Layer 8 of a small transformer language model trained on English Wikipedia (20 layers, counted from 0, width 128).
A neuron's activation on a vector x is SiLU(gate . x) times (in . x), where the dot is the dot product.

Input weights of the MLP neurons that the questions are about. A number n stands for n times 0.00064.
n25 gate: -5 -191 69 23 -271 -137 -164 8 26 95 40 146 70 164 -164 94 -137 46 -32 -187 -77 -113 -34 23 -61 -261 108 -34 306 165 -38 -13 -247 14 79 -70 131 18 -105 -19 -232 311 18 99 -16 159 -124 -287 51 13 318 91 30 -85 243 -358 291 -78 14 -20 -107 48 36 181 -171 -60 287 -168 -226 -255 142 -197 -133 -188 -144 -223 102 -5 86 -164 -167 58 271 36 60 -193 104 -56 83 -339 -67 -38 81 -27 -22 -56 287 -238 48 -27 -58 122 -20 -76 140 98 61 49 153 -18 -77 25 -9 -158 86 -160 79 -64 79 -116 -281 186 16 -39 143 74 5 -103
n90 gate: -9 8 -157 -37 -60 145 258 -49 157 -107 -79 386 243 39 26 45 9 63 45 17 -8 472 -143 286 169 268 4 0 -101 -127 -19 -163 9 -161 228 148 223 156 -256 -90 301 -95 -219 337 165 99 132 -9 -84 -205 91 -14 13 362 -38 76 165 16 199 -67 -160 91 -54 -40 9 -26 5 -39 30 31 105 -121 -44 -128 153 19 208 14 35 -172 -109 -40 -115 53 96 -38 144 39 -61 -56 -84 55 162 38 -114 17 166 -135 -76 -82 98 38 -86 -182 -144 157 -200 -139 -5 163 72 -25 350 138 26 103 20 -326 -103 181 125 -137 166 254 -17 -16 32 -141
n137 gate: 84 -320 236 -319 51 69 -352 171 -66 -119 5 111 -101 -105 -40 140 15 -151 174 -140 324 -88 -20 5 164 220 -350 141 188 98 315 -174 130 -37 164 -141 86 171 116 -236 -19 -272 61 250 105 -9 -246 203 -384 160 -53 -142 10 -135 15 41 -131 246 -290 -9 -90 241 116 -84 -298 129 338 149 -25 148 108 152 -82 -40 73 173 -16 63 -215 14 -10 -62 -64 -191 176 73 75 15 121 96 -39 30 -21 -125 -97 268 -211 0 134 -74 166 -146 55 -103 42 -108 85 93 -343 112 -73 249 43 438 -105 -133 -59 399 -248 -167 195 -147 -141 165 -105 127 5 -228
n196 gate: 169 126 -122 -72 83 112 -184 274 -143 -68 -169 -432 -276 -38 -108 69 116 -23 145 18 307 109 88 0 -124 172 151 74 237 -21 125 -19 79 -167 -5 124 14 -254 -71 -119 -326 119 259 33 -30 -83 -31 -93 61 181 95 79 -57 44 -133 -171 -152 -49 -56 4 -9 -133 -129 -128 79 80 51 -103 33 -169 -53 61 131 -150 -295 -117 -167 -380 -95 -148 50 -24 186 -117 141 -101 54 -371 138 361 92 154 -178 -353 -67 -201 88 164 -61 -195 -108 -5 -224 -65 -247 51 67 152 -68 14 -163 69 10 125 -47 -38 -155 186 -173 86 147 16 -395 -180 -142 268 -66 -61
n238 gate: 13 -24 -167 -93 117 -45 51 -16 12 277 -96 -106 173 49 24 174 -13 16 -60 4 145 201 124 -209 -145 -145 -196 155 282 4 -68 259 127 -87 -12 -91 120 -182 147 287 81 -56 -150 102 11 -147 -76 81 226 -165 12 -301 245 130 131 -51 37 -35 -88 30 -16 127 22 232 -218 -223 -101 183 -78 -92 0 -153 130 -222 21 326 48 186 -188 -62 -20 -176 -96 -97 -126 91 122 -136 4 115 184 -230 -39 182 125 -150 325 84 34 -260 271 -8 -75 -20 90 133 -108 -59 14 -138 9 124 137 65 49 4 -63 218 8 70 -12 -218 54 61 53 128 57 -57
n264 gate: -144 -101 78 60 225 -132 77 -89 -125 53 13 -148 198 51 209 -36 -66 -163 122 107 19 -178 109 -186 60 98 13 187 108 51 331 -254 4 -69 -49 129 9 106 -60 14 -137 -309 -235 4 356 115 -127 169 -287 115 4 23 -94 -96 179 -44 -78 125 313 -105 20 207 45 -148 125 136 193 307 -164 96 -250 251 66 -51 31 305 -69 149 -99 81 -70 -62 -164 265 -169 -62 -79 -108 173 -4 -196 -8 112 343 170 165 -96 -111 -8 54 -22 -25 -43 -105 -54 8 191 111 -43 -44 157 -63 -88 -44 226 147 16 5 -75 180 201 223 64 214 56 -70 -46 42
n268 gate: -284 89 -232 371 -37 215 -279 236 -119 -202 28 -170 109 -77 -293 -370 -83 -88 24 166 241 -49 106 192 -46 82 199 -158 -32 -44 -180 143 38 193 -104 173 -18 14 -58 -119 -136 245 -147 -72 -161 392 80 -75 15 -65 246 195 171 -93 109 28 132 -222 58 78 47 73 -90 269 278 67 -77 -67 -164 55 242 -164 -79 89 -28 -19 -63 -215 -190 167 -153 14 197 61 159 -26 -94 -59 -50 218 -93 94 -76 -48 353 -331 -4 -88 13 182 -33 -84 -123 155 9 0 77 70 -85 23 -9 -93 -44 -76 -103 80 -78 62 -108 214 -54 276 -148 -158 -86 135 -91 31
n269 gate: -19 141 158 284 -51 32 -4 101 -74 -408 -132 -155 70 -185 -37 239 85 63 -287 -213 8 -111 27 -75 -52 -40 258 -121 87 80 -229 -57 -81 123 129 -37 -159 -33 -139 -232 339 48 -70 194 -109 30 90 19 130 -19 22 276 156 -73 197 243 -32 -39 119 192 -259 -83 39 34 82 -96 183 -161 121 108 -26 59 47 232 -130 -89 168 -341 166 -175 335 -99 -157 62 -29 -31 -164 23 -14 121 54 -241 77 119 66 96 -319 95 315 -410 220 -206 143 -104 -53 -32 35 134 10 -80 68 112 -20 39 -207 94 269 -44 59 149 88 -157 39 147 -88 168 -231 -206
n276 gate: -8 -132 101 -94 -50 -72 303 21 15 -14 82 66 153 80 -101 34 -30 71 -230 -150 113 115 92 221 -125 -111 25 -85 218 -43 -56 -74 -139 105 -77 -69 -99 52 147 -131 24 -76 -11 33 -162 -207 -74 128 -169 101 104 141 -25 -30 -225 214 -11 -151 -144 56 252 77 -73 101 -27 -32 -253 54 259 178 116 89 198 -47 -45 215 199 -119 -62 17 -186 -7 -127 124 181 -300 -42 -22 7 11 -248 -158 -57 65 210 -61 24 63 -94 42 -8 -57 7 -43 -23 228 -24 49 52 144 -99 7 63 17 -170 -13 83 -62 -27 -117 -65 -4 61 174 -106 -43 19 -212
n305 gate: -10 -14 102 154 -66 94 -171 157 -273 149 189 -114 215 -47 274 -138 -5 -55 60 -50 -42 -156 143 62 -341 154 133 115 -102 -140 -52 -218 148 203 9 196 -34 -98 -270 -203 -407 -168 -106 304 -22 83 -57 -444 -169 -98 -241 65 236 -217 -28 -118 -110 161 239 -177 -54 0 -50 57 84 230 -117 9 -81 44 18 -83 229 -202 -143 102 -397 -65 57 -54 -106 326 -45 24 76 74 0 43 -29 177 23 -136 -50 -63 -154 -38 129 -15 -74 -166 -133 157 -43 -74 -114 -182 220 -113 178 34 109 111 -262 -18 94 71 99 5 30 270 285 145 0 -360 -190 71 182 -367
n25 in: 37 -43 51 -43 113 -141 19 90 -80 -219 -61 57 20 4 288 33 130 54 109 -88 42 100 124 78 -33 118 186 -42 -18 -358 175 -138 251 -114 -34 195 193 -160 -244 -221 -56 -170 -189 52 11 80 261 -16 -47 25 -144 8 95 222 -192 49 36 -30 174 -86 38 -207 -229 -59 310 255 -89 -8 143 48 -41 97 309 286 -182 17 38 113 -135 139 65 77 -101 303 -67 65 32 32 -60 104 -27 67 166 35 -32 204 -30 -206 -157 80 -62 112 -119 4 -294 4 75 -82 -79 190 25 -247 -17 56 8 -24 -25 -147 -69 26 48 -130 11 -12 -183 44 215 -31
n90 in: -82 -101 49 -9 83 -98 203 199 -42 -212 34 95 21 21 37 141 13 76 191 143 -40 4 116 67 238 20 99 -200 -37 -126 218 143 85 -48 67 -75 125 -302 10 230 -171 56 17 -99 -147 -19 65 163 58 -47 161 -376 33 -8 68 213 128 109 -146 157 -321 -17 13 257 -223 -94 -71 94 17 4 -58 140 25 236 111 -18 102 -291 21 -141 -119 -46 83 123 -180 176 -99 21 -166 128 -104 -85 168 -88 79 -90 50 245 -53 96 98 300 -45 -69 -120 198 27 -132 -454 17 -211 -20 102 -101 -8 84 -94 -44 -151 40 -82 284 -31 169 -45 28 -263 98
n137 in: 188 -215 140 -179 -145 -164 -71 108 -300 -96 4 130 -198 -315 -30 23 54 -170 92 -240 105 115 -204 166 188 297 -236 123 121 228 39 -98 73 -19 113 88 142 45 25 -77 41 -224 -102 170 56 117 -114 -82 -184 54 -146 -87 -218 -114 42 140 -88 235 -33 -28 -179 193 64 -69 -237 -177 244 39 -13 -94 -21 118 -103 -155 86 174 122 92 -157 133 -131 -40 5 -50 37 140 166 136 -13 136 -119 -134 -64 -66 -213 281 -159 0 -93 -74 81 -26 183 -133 164 -197 4 0 -217 160 -201 128 336 288 174 -4 36 111 -288 -75 127 -104 -16 297 26 3 -56 61
n196 in: 100 -40 15 -59 46 202 112 -125 -146 -207 -69 87 233 -263 -68 -9 250 -251 -67 -118 -64 153 53 118 -241 173 -77 -13 114 -20 -345 190 -188 58 0 55 170 -108 26 144 -154 -312 119 100 -70 38 332 -47 416 -196 -130 24 -153 228 -206 -70 -150 -180 29 -33 -4 -59 -38 186 156 -76 383 108 9 69 140 -260 93 103 -47 298 107 144 -168 -9 -9 -14 -130 14 -154 150 -42 146 119 -36 49 -143 -142 -52 281 -63 -47 -137 -63 153 -117 18 91 -31 85 227 -39 207 185 -74 -137 -62 -206 -43 -63 268 70 -221 -8 34 399 236 -21 308 -163 -40 -63 -36
n238 in: -264 0 83 88 164 -241 232 180 -63 22 -130 -160 16 81 -104 -96 24 143 -155 -190 -58 -118 143 17 7 -37 132 143 38 -135 -350 139 -80 140 -7 51 0 -12 -112 102 26 117 -137 -85 -223 -29 7 -4 -67 -88 93 -89 -54 18 -38 12 -23 -4 -29 119 232 -148 252 54 -149 61 108 -8 74 79 25 -118 -60 237 -101 225 -170 -176 70 48 -146 75 214 -208 -148 45 -151 140 -125 -296 -109 76 49 79 130 211 -87 -50 97 -94 -120 151 4 38 69 -76 143 -325 137 36 53 291 -75 -197 62 7 -123 -45 185 21 -54 158 229 4 -214 86 -116 38
n264 in: -148 -45 4 45 -35 -37 150 -181 -168 158 174 -16 13 158 -37 216 -157 -69 -88 60 -78 -105 -154 72 -132 -111 4 117 -7 109 60 179 -13 164 -340 172 97 168 290 -141 -110 -139 203 324 42 -96 -8 -26 -67 -69 -267 -79 -149 -39 -266 9 -8 -59 147 174 -8 192 -88 -151 -91 -136 -156 -108 -142 148 -160 58 179 177 312 108 13 268 175 -59 250 -55 -102 116 44 -137 -48 79 63 -130 24 111 96 59 144 268 -128 68 127 -13 103 32 -15 -155 -43 98 -51 108 -230 -42 326 4 86 -172 278 18 -30 -155 -4 63 295 226 144 37 -13 -74 129 -120
n268 in: 350 -131 55 -222 126 276 -24 -41 -186 41 -210 -16 82 107 149 -84 263 167 27 41 -129 -9 8 -130 104 -86 167 -179 -54 -112 -142 -219 -182 -137 -140 -112 -312 150 169 -160 121 27 235 -94 -20 -182 223 36 -130 411 -78 -68 -158 -24 -21 -84 -86 231 41 -8 37 -202 23 -104 31 -157 -299 448 177 -79 -20 141 211 -72 -71 28 147 0 77 4 -8 198 -41 -58 -87 -21 69 39 294 -125 155 64 36 -65 -26 -55 -40 42 71 109 98 0 -82 29 -282 -274 -243 -102 227 205 9 84 60 -56 -60 -140 184 -82 -126 184 -64 126 96 51 -21 -10 87 51
n269 in: 131 176 -81 203 86 -133 -254 135 -243 -76 -246 -90 -54 -143 53 37 32 -17 61 -86 83 122 122 -58 -42 85 103 -182 108 -44 -108 137 70 -191 -172 -40 9 -134 130 -303 126 303 68 -89 -53 -21 99 9 207 111 47 -89 58 -46 164 69 -454 -118 -101 89 -199 72 174 -91 107 -238 249 -129 229 -77 -298 120 -78 163 46 29 53 -269 -63 85 108 -156 -38 -60 223 22 139 13 -27 171 178 62 -126 71 41 137 -75 130 -115 -222 162 -126 -114 -83 -126 4 38 167 -227 -9 65 -70 97 -63 -164 154 346 299 -176 -187 183 76 -306 161 -327 193 -114 -58
n276 in: -103 -100 -98 -91 -116 -191 163 -139 18 -47 57 128 159 144 -21 44 -118 -95 -148 -81 -3 34 48 11 -150 -60 -21 150 91 -50 -205 -90 -164 176 -94 60 50 -4 8 -77 132 -143 14 -53 58 78 -98 -113 -42 -61 17 96 -133 -235 109 25 201 76 53 -64 63 -28 -52 -39 -164 -3 45 17 -11 253 43 226 -219 -173 -84 140 135 85 -88 40 -54 86 -145 40 -212 -275 -81 -25 -159 -232 -31 -90 -92 156 -50 -208 10 -212 52 19 225 48 48 52 139 -17 36 94 -23 -11 -81 -51 34 3 -24 192 128 -160 16 -188 -319 -48 82 -32 91 -198 -45 -132
n305 in: -195 57 -84 -130 -27 16 145 27 50 -130 -55 -159 -137 12 337 9 34 28 9 88 51 -45 48 72 -398 241 140 -225 26 -63 150 -4 189 -101 95 -67 54 -196 -230 -45 31 -26 -138 -78 -121 72 -196 167 -228 -60 -79 126 313 -231 132 -239 -116 16 -146 0 -251 253 -209 -58 -39 86 -146 -123 179 122 4 -48 301 -49 -69 31 -262 -314 -54 -161 -168 76 -75 38 185 -12 38 0 -71 46 44 -147 -82 -110 8 -102 19 174 -69 -166 0 -72 -165 -85 -56 118 -59 -47 -114 29 268 -77 161 307 66 62 -87 268 -57 -84 25 5 -124 145 -17 163 -132 -33

Each question shows a token from some text and the vector x that enters the MLP there. A number n stands for n times 0.0049.

"|": -52 68 13 27 132 74 -83 -96 110 -120 5 19 6 -53 45 -114 116 -142 38 27 65 -100 -53 -26 14 250 153 -37 -44 48 11 62 -41 -56 81 142 208 72 -40 36 -92 -64 15 5 88 87 -32 -17 -48 -10 -118 -42 100 82 13 17 -141 25 12 -113 107 -70 -71 -15 40 -27 -42 75 94 52 77 110 -31 -28 -13 -57 21 -19 -120 -136 151 12 6 25 27 -23 -5 49 -187 74 -42 -129 -83 151 -38 -96 -116 6 77 95 48 -59 103 55 -58 -10 -111 -15 -7 51 -9 -124 -106 -80 30 -78 16 40 171 -63 -157 -3 -74 -16 -49 161 -116 -11
The two highest activations, in order: n238, n305

"young ": -2 -61 -46 -38 24 64 97 -69 -10 2 90 -91 -36 44 -65 13 91 -48 3 -32 8 21 -100 -85 51 34 116 -98 -49 57 -32 -53 3 -96 183 97 -24 -74 54 -56 3 128 3 -168 -35 47 -89 -78 -27 -42 49 -34 -18 -5 79 6 -69 -19 186 21 -145 -137 -27 -66 7 -63 -7 74 3 -15 77 -70 40 11 71 90 82 -219 172 -131 -49 -91 133 -77 -38 -35 -52 36 -1 -124 121 -44 43 -12 179 26 -6 -45 17 52 152 95 41 31 -66 35 -3 -130 -61 31 -60 114 -125 36 53 -29 -175 15 41 23 -147 115 45 166 9 208 163 -169
Which of these neurons fires most? n90

"ch": 190 -42 15 -38 22 18 119 138 9 95 100 -46 -69 -57 13 148 93 -94 30 131 -104 -81 20 19 4 52 -14 -38 -73 -97 33 99 -42 124 114 29 -31 16 82 -103 35 -28 -47 -97 -70 54 56 -94 43 -4 -13 -29 117 -39 -7 41 7 34 -145 35 24 23 44 48 -116 -61 -33 142 94 -60 45 13 36 -36 67 -12 -44 105 -5 71 -31 58 -44 -16 63 67 -45 -118 -146 -50 77 28 61 -58 37 -62 23 -9 -18 156 -77 -138 33 -22 21 11 -85 -151 41 -91 10 118 -83 -159 -26 -65 -5 77 -114 -122 85 -15 27 87 184 -162 -10 111
The two highest activations, in order: n269, n25

"28": -17 7 4 54 147 135 -92 106 -87 43 -19 39 -111 -58 -46 -166 86 -51 31 50 75 23 205 -4 -96 37 83 -39 117 -24 -102 96 -35 114 -71 12 125 114 -28 73 -2 -38 127 -101 24 -67 0 23 100 -25 -120 96 -150 -46 5 46 149 -1 20 -36 -35 43 -19 21 27 -155 -2 38 -66 23 72 -85 16 -80 73 -90 -32 -87 -34 -73 -4 -6 122 12 -29 179 42 58 -39 52 -63 -73 -76 27 25 10 -55 85 -62 39 74 -102 13 169 66 -121 -88 7 -3 -28 -93 -76 75 -178 102 139 -130 -10 -217 -124 -9 121 -88 13 -71 -16 -58 -184
Which of these neurons fires most? n196

", ": -103 -101 -30 -27 137 44 2 8 30 73 18 59 -35 -82 21 -3 55 109 -49 -50 4 100 75 -8 -35 139 21 58 12 103 -101 49 -32 -34 34 42 -98 -82 99 -91 32 40 -9 -48 -115 -54 -122 37 42 -80 4 40 56 -86 -16 -81 -192 -93 94 -53 101 17 -3 30 -34 30 -83 -4 -54 76 25 32 -44 48 -43 -8 -23 51 -15 50 65 41 42 -12 -107 167 -12 -24 43 -96 56 -28 -74 -121 -76 -54 -98 4 -101 -80 37 31 82 -1 -42 -55 -176 75 38 63 18 -65 26 100 -36 26 77 134 -103 -31 -39 -44 -13 -16 210 327 142 35
Which of these neurons fires most? n90

".": -2 -25 60 20 117 -10 -48 -41 -94 -69 -20 -158 54 -20 -129 51 52 -83 28 -3 47 -26 28 13 -59 48 95 -21 -43 9 -34 -199 -47 19 -111 23 69 248 0 -68 -140 -59 57 -64 -43 -116 -84 -151 4 35 38 -169 90 63 -94 -45 -134 -6 -36 -184 80 -330 -8 134 21 -41 21 58 -6 21 74 -7 41 -25 56 -78 -56 -27 53 -104 33 -96 98 194 -63 19 -56 77 -180 -19 -1 23 32 -120 -95 -13 -3 94 -56 16 -90 18 -22 39 140 -45 -145 -22 -21 26 36 15 26 66 -43 84 96 65 165 48 -62 -175 -111 58 123 111 -60 0
The three highest activations, in order: n264, n196, n90

"\n": -50 30 -171 -70 138 159 12 120 -58 27 15 55 19 -9 -99 -18 131 -95 50 54 1 -38 63 -141 -24 59 -99 -71 -57 -3 31 -18 46 54 43 -10 -68 -36 191 -1 -64 31 -99 134 -67 -24 -121 -27 -29 14 72 -37 55 85 -127 36 34 104 -91 0 -46 -3 -51 30 -37 -55 36 -76 0 41 -37 73 -41 -9 -26 -45 23 -56 -129 -27 -13 -55 -56 -235 -17 -6 -41 -85 120 -95 -17 -26 -29 -35 -21 -28 -66 -84 -12 -48 23 -49 91 6 10 -64 110 22 -12 92 -6 -170 186 -125 94 -116 92 40 -62 124 -16 56 -2 -22 -107 329 -20 5
The two highest activations, in order: n137, n268

"the ": 12 -56 -84 21 9 55 -56 22 35 -106 1 -141 -65 39 53 18 -1 -24 72 -9 -107 -1 -61 2 -20 -76 -20 10 -59 -55 60 82 -95 65 -52 61 -20 55 119 26 13 50 -7 78 -71 209 -85 4 67 -47 -108 -16 -37 -32 19 -54 76 -51 -51 53 -28 29 0 87 77 81 -96 23 -11 93 -48 -62 -33 -87 -58 57 33 -61 -88 6 -11 -40 104 94 50 101 7 43 -86 -192 2 39 -9 68 -28 -79 53 73 -37 -41 0 0 -63 -18 -66 -75 51 -9 -12 2 17 12 -103 -75 -38 -64 16 168 70 29 -35 1 -141 70 -112 379 6 -7
Which of these neurons fires most? n305

"(": 59 -113 -13 -15 134 234 -12 31 88 -66 104 144 -9 -105 65 -16 74 -83 -82 -18 136 78 73 -8 88 103 33 19 -101 -6 -71 147 72 -15 -75 75 -93 28 -36 56 73 71 -45 13 206 -72 41 45 -16 -2 -32 -19 148 -15 -35 -62 -44 158 -1 27 -41 8 17 182 2 -6 -55 -145 60 148 -2 -18 -64 -20 17 87 49 -27 -21 33 -112 -95 25 36 -18 85 -14 68 -15 -68 -24 1 110 96 -157 -119 -102 -73 -77 43 -11 4 -97 182 0 11 4 -5 -46 53 74 -151 4 25 11 -43 29 -2 76 35 -95 51 -61 87 -12 267 -27 -63
Which neuron fires most, and how strongly? n90, at about 0.18

"dis": -6 130 -114 -86 101 -94 90 -35 74 -41 40 48 -3 -27 33 76 45 87 49 0 -3 -21 -26 13 -59 159 -77 157 138 74 36 -59 -100 75 -112 130 9 -13 21 91 24 -18 -5 43 -60 -70 124 -16 124 50 -95 -248 -23 18 -83 19 23 -40 -88 -49 112 173 -150 -8 80 -30 -49 -71 65 5 125 102 -3 24 23 16 72 17 -12 -43 62 -6 -13 69 43 -74 -51 76 -164 -186 10 -110 92 -159 4 -85 56 -21 -70 142 -52 65 46 142 69 -37 -48 21 -9 -89 82 -151 -7 4 48 95 -41 116 -19 -43 42 -85 -69 153 -161 -221 -107 -51
Which of these neurons fires most? n276

"Off": -97 18 73 -130 69 14 127 -118 -75 -94 -18 184 47 -42 86 -17 113 -25 122 -16 -141 1 68 -144 45 -52 -24 -22 -16 -64 77 -3 97 -72 4 -27 55 -47 114 -17 101 33 15 22 30 143 -47 23 21 19 16 -127 -162 -71 75 -38 90 -11 160 197 -9 14 42 48 98 -59 -82 -149 10 -42 172 -58 148 72 75 -44 54 103 10 -59 97 -25 122 -99 -89 117 -117 113 -229 -231 -64 67 166 119 66 21 36 -40 135 -88 13 -80 -4 55 -33 -98 -7 -59 20 115 -36 -54 -52 46 105 -68 -76 -39 3 -17 113 104 -61 -20 -4 -95 -178 -124
The three highest activations, in order: n90, n264, n305

" ": -14 3 -22 10 202 44 -39 -169 -56 -19 12 -118 107 -48 -149 -108 30 -60 -72 28 26 -9 -55 97 51 63 -94 -120 -9 -8 24 -92 50 -34 -55 120 -98 24 41 84 33 40 91 -58 121 20 -31 -37 177 50 156 133 80 9 -30 -35 -32 -1 -167 21 151 35 -14 -69 -26 76 -45 -35 82 27 -45 -89 47 1 -19 -16 -44 -22 69 -2 30 27 18 114 108 81 15 131 130 -56 49 91 122 -71 -79 62 17 -43 -100 -64 -81 11 -179 -25 22 67 23 -86 -77 14 13 -55 -82 -34 128 -18 104 113 -132 -21 -89 16 -74 58 3 279 -73 -21
Which neuron fires most, and how strongly? n268, at about 0.062

"workers ": -72 59 -41 -55 28 325 -50 34 1 -185 -27 -52 -30 58 -73 73 30 119 112 9 18 61 37 -160 -8 78 92 113 117 -63 0 97 24 -82 181 47 -8 -114 31 -126 92 -19 50 53 30 -25 59 -34 -119 3 150 14 8 22 39 -60 -14 -22 35 57 -6 138 -14 152 -32 88 90 -125 -10 15 212 -7 34 -44 4 -43 -84 -21 42 -166 105 79 94 19 -87 -92 -114 -23 151 -71 149 -70 46 48 -82 2 -16 92 160 62 60 24 0 -79 55 82 -128 103 -35 -94 136 -56 64 66 -50 -47 -140 154 -67 -33 -83 -114 -24 176 1 206 -26 -109
Which of these neurons fires most? n269

"disc": -102 22 97 -21 -83 -89 33 46 13 -63 23 56 -27 95 -78 102 131 43 171 -61 -174 -75 -6 35 95 -72 -90 -62 41 0 97 64 -40 46 110 22 -77 5 194 75 16 -70 34 21 -4 -35 156 77 -175 -43 -59 40 -66 -46 -32 59 17 -33 -77 52 -100 158 -13 -68 42 8 -63 15 6 26 202 114 43 -17 -121 -7 11 -30 -96 54 32 -102 -11 56 -147 -62 -117 100 -151 10 99 -72 10 -79 19 -45 -171 -113 -2 43 -37 -84 -10 122 1 -84 -11 -13 9 7 -36 -74 54 -40 6 44 -43 -179 116 108 6 91 -123 45 -12 -180 2 37
The two highest activations, in order: n276, n305

"97": -173 161 105 3 292 13 -90 63 -67 -22 -30 -94 -75 152 38 -11 80 -58 -43 35 45 2 115 92 130 59 11 93 86 71 -53 124 27 30 21 28 64 78 -96 64 -2 80 -12 -74 111 18 38 142 60 -80 -144 -77 -18 25 59 -14 109 -28 77 39 48 -42 -130 3 -38 -29 -17 -74 63 53 129 -99 11 44 -170 -146 -13 -3 8 70 96 -85 -36 -126 2 0 24 -56 57 28 -45 -85 -30 92 -61 20 -119 -39 27 96 43 -120 -42 15 34 -66 31 -70 -30 -61 -139 -136 115 -130 -27 -28 -39 102 -373 -110 -77 48 -32 77 -79 -88 -137 -58
Which of these neurons fires most? n269

"ing ": -14 42 -96 -36 -36 53 25 -4 38 -98 -10 -30 -25 -56 -96 -9 70 -43 134 -51 140 48 -63 17 2 112 120 -35 104 -198 33 26 118 -124 106 -48 -4 -129 106 46 -71 172 15 -54 -19 86 0 2 14 -1 58 16 -6 -39 89 -55 -24 -71 30 -72 -16 -34 -31 -10 17 -17 -59 -28 35 -66 -41 -33 -25 30 -98 -53 -63 -119 6 53 30 -95 30 -43 -4 83 28 45 -60 33 84 62 -124 88 71 -74 101 -199 52 77 -35 -80 -89 123 38 -55 -78 43 85 -2 -29 0 45 125 23 -46 -5 -64 -65 -14 41 0 -160 9 -28 305 -63 -32
The three highest activations, in order: n264, n196, n276

"N ": -12 -73 -82 61 42 161 -28 -17 28 -103 24 79 36 -133 -20 16 6 -162 -157 13 55 50 -6 -29 3 -94 163 73 -51 162 -20 -20 128 -148 60 9 62 80 -52 -37 36 -47 -67 -170 71 -42 55 66 12 130 105 89 -13 -70 -33 -22 51 -15 -130 113 -44 -35 -44 -41 -72 6 38 -36 79 10 -4 -57 62 -29 -29 1 -270 19 105 -130 28 104 92 156 7 -153 19 -133 191 -27 -69 61 49 111 -5 -9 62 -168 40 -87 27 -11 -111 -99 -121 52 112 36 18 149 -85 14 -21 -49 169 -54 62 -147 -108 -57 20 -121 -127 31 -74 174 24 48
Which of these neurons fires most? n25

") ": 206 -18 -126 -72 -142 214 -64 -97 -71 -130 -48 -39 60 27 62 -68 105 111 -35 8 25 7 3 -102 109 0 -65 -60 -59 -36 -39 90 74 -84 -7 63 68 -76 39 -23 20 71 4 -186 -25 -21 -61 80 27 91 26 25 36 43 134 -39 -105 -118 61 -16 48 104 -42 36 -10 -20 13 82 -46 51 34 36 178 15 -71 -103 -190 -54 -23 -14 31 86 -36 -20 59 -16 30 9 93 -163 24 17 -31 -141 -146 -43 -26 69 -118 70 -69 47 38 -70 9 -59 73 -49 -6 9 89 -108 7 -15 72 -96 150 -75 -93 -33 -11 -66 -186 27 30 261 -54 21
The two highest activations, in order: n264, n276

"| ": -38 7 20 -41 67 133 -49 32 -90 -21 -3 30 0 -19 98 5 90 -57 20 -63 -72 47 6 -54 -10 123 -11 25 -61 53 -14 96 28 84 -16 -71 -105 60 56 14 0 16 76 -39 75 -38 78 -35 19 0 -74 -23 9 32 -74 -29 -106 -123 -45 38 -14 29 -190 -30 -51 -13 -8 53 -59 -31 33 -44 13 -39 -63 112 99 11 -48 26 -16 -17 55 97 -64 -234 84 -129 -19 20 -45 62 -60 -9 22 30 10 16 -32 -18 87 8 14 -11 52 -58 -126 12 24 -42 -38 -100 46 -24 57 44 83 14 57 -52 -3 -89 -13 40 93 424 38 44
Which of these neurons fires most? n196

"his ": 31 -32 -37 97 -24 188 18 60 66 18 -5 -121 -39 30 58 -1 92 -113 34 20 52 -42 -109 -20 154 7 -101 -135 -10 88 51 17 19 -60 -42 30 24 -30 98 40 -37 55 -125 79 -22 63 -2 108 40 -111 -20 47 -48 62 -51 11 82 -25 -46 91 -19 -61 43 -18 -86 93 -23 -16 -41 58 203 -88 46 -34 148 19 29 -167 5 80 -4 116 103 -25 -103 -139 -10 2 -19 -93 99 81 -192 170 66 -9 -39 283 -120 81 44 93 13 137 61 -21 13 70 15 -48 -35 37 -83 86 41 -1 -139 154 112 -66 -56 -14 -110 126 -98 208 19 146
Which of these neurons fires most? n25

"Member ": 4 -3 21 136 372 146 -6 157 86 -54 -24 45 9 102 104 61 36 9 -54 -45 59 -57 -110 85 65 219 108 34 34 67 -56 90 -97 118 -55 -67 14 42 -109 124 -87 94 28 101 50 53 -14 57 -3 -49 -43 -66 43 96 8 -59 89 -24 -40 116 122 19 -124 -116 -58 -23 79 164 -182 -2 -27 -13 45 -43 57 -3 58 12 -23 -66 30 -58 73 -161 17 13 123 163 252 -49 -12 44 100 118 -22 64 20 36 11 -55 -126 49 95 -139 -136 222 34 -18 -58 172 31 88 -40 -31 114 -105 -39 -22 -169 39 79 -162 -43 -17 55 0 17 -205
Which of these neurons fires most? n264

"been ": -47 61 -60 -112 40 -10 31 -15 85 -173 54 45 124 -56 2 53 -28 89 57 59 143 94 -129 -156 80 78 -82 36 72 18 17 188 80 16 55 40 -89 -31 -13 48 144 -24 -53 -72 -116 169 104 -81 29 -38 40 109 29 -43 -17 -6 71 -27 -23 -20 181 -111 -108 -60 -51 30 46 101 156 55 209 5 40 -47 82 -10 81 5 -97 -3 41 12 -177 193 104 9 15 26 105 -65 -30 -61 -28 18 35 17 -58 113 -77 -17 100 -9 -27 36 121 122 -68 21 -1 69 -97 -23 -66 -47 -119 -60 160 115 -26 166 49 -41 -66 -106 96 170 -75 -13
The two highest activations, in order: n264, n276

"c": -55 -74 52 -47 64 -33 38 -37 -10 137 19 -47 -65 -25 -13 56 146 -82 74 97 -233 -22 135 -21 -59 6 -51 38 105 90 -19 -9 -130 76 18 79 -32 -72 114 45 -92 -77 -51 -74 47 -30 141 -42 -57 -28 -39 10 -7 -93 13 62 101 -11 -74 -32 21 -7 -57 -45 -36 20 9 -46 114 -50 140 -2 33 18 -83 106 -54 -16 45 -6 -42 -12 25 -52 105 -137 -189 -26 104 -126 52 -18 -21 47 -30 -11 70 -99 -7 4 -34 -145 -52 -70 105 122 -55 -86 -28 -50 -70 -32 -43 72 1 87 175 -31 -13 -10 -111 -49 -76 -22 26 -200 140 72
The two highest activations, in order: n276, n269

"it": 99 111 80 -88 133 130 15 90 19 -16 -51 -67 -57 -156 -15 -38 69 -37 104 70 -98 51 77 21 -5 -14 41 -33 -53 68 11 -27 26 114 119 111 -42 43 120 46 35 -16 62 59 -2 -22 -25 6 107 -69 67 36 44 48 -8 9 -5 -30 -40 2 56 -41 -8 -111 -170 -29 16 107 9 25 -7 70 20 -79 7 -74 35 32 68 37 -27 -185 -39 134 237 -15 -156 173 89 156 -69 211 -153 52 -23 4 43 69 20 26 -75 0 58 -55 2 -78 -42 -5 -39 -130 -27 6 41 -72 -32 -19 -109 48 63 -116 26 37 153 15 -44 -244 -27 -45
The three highest activations, in order: n25, n305, n238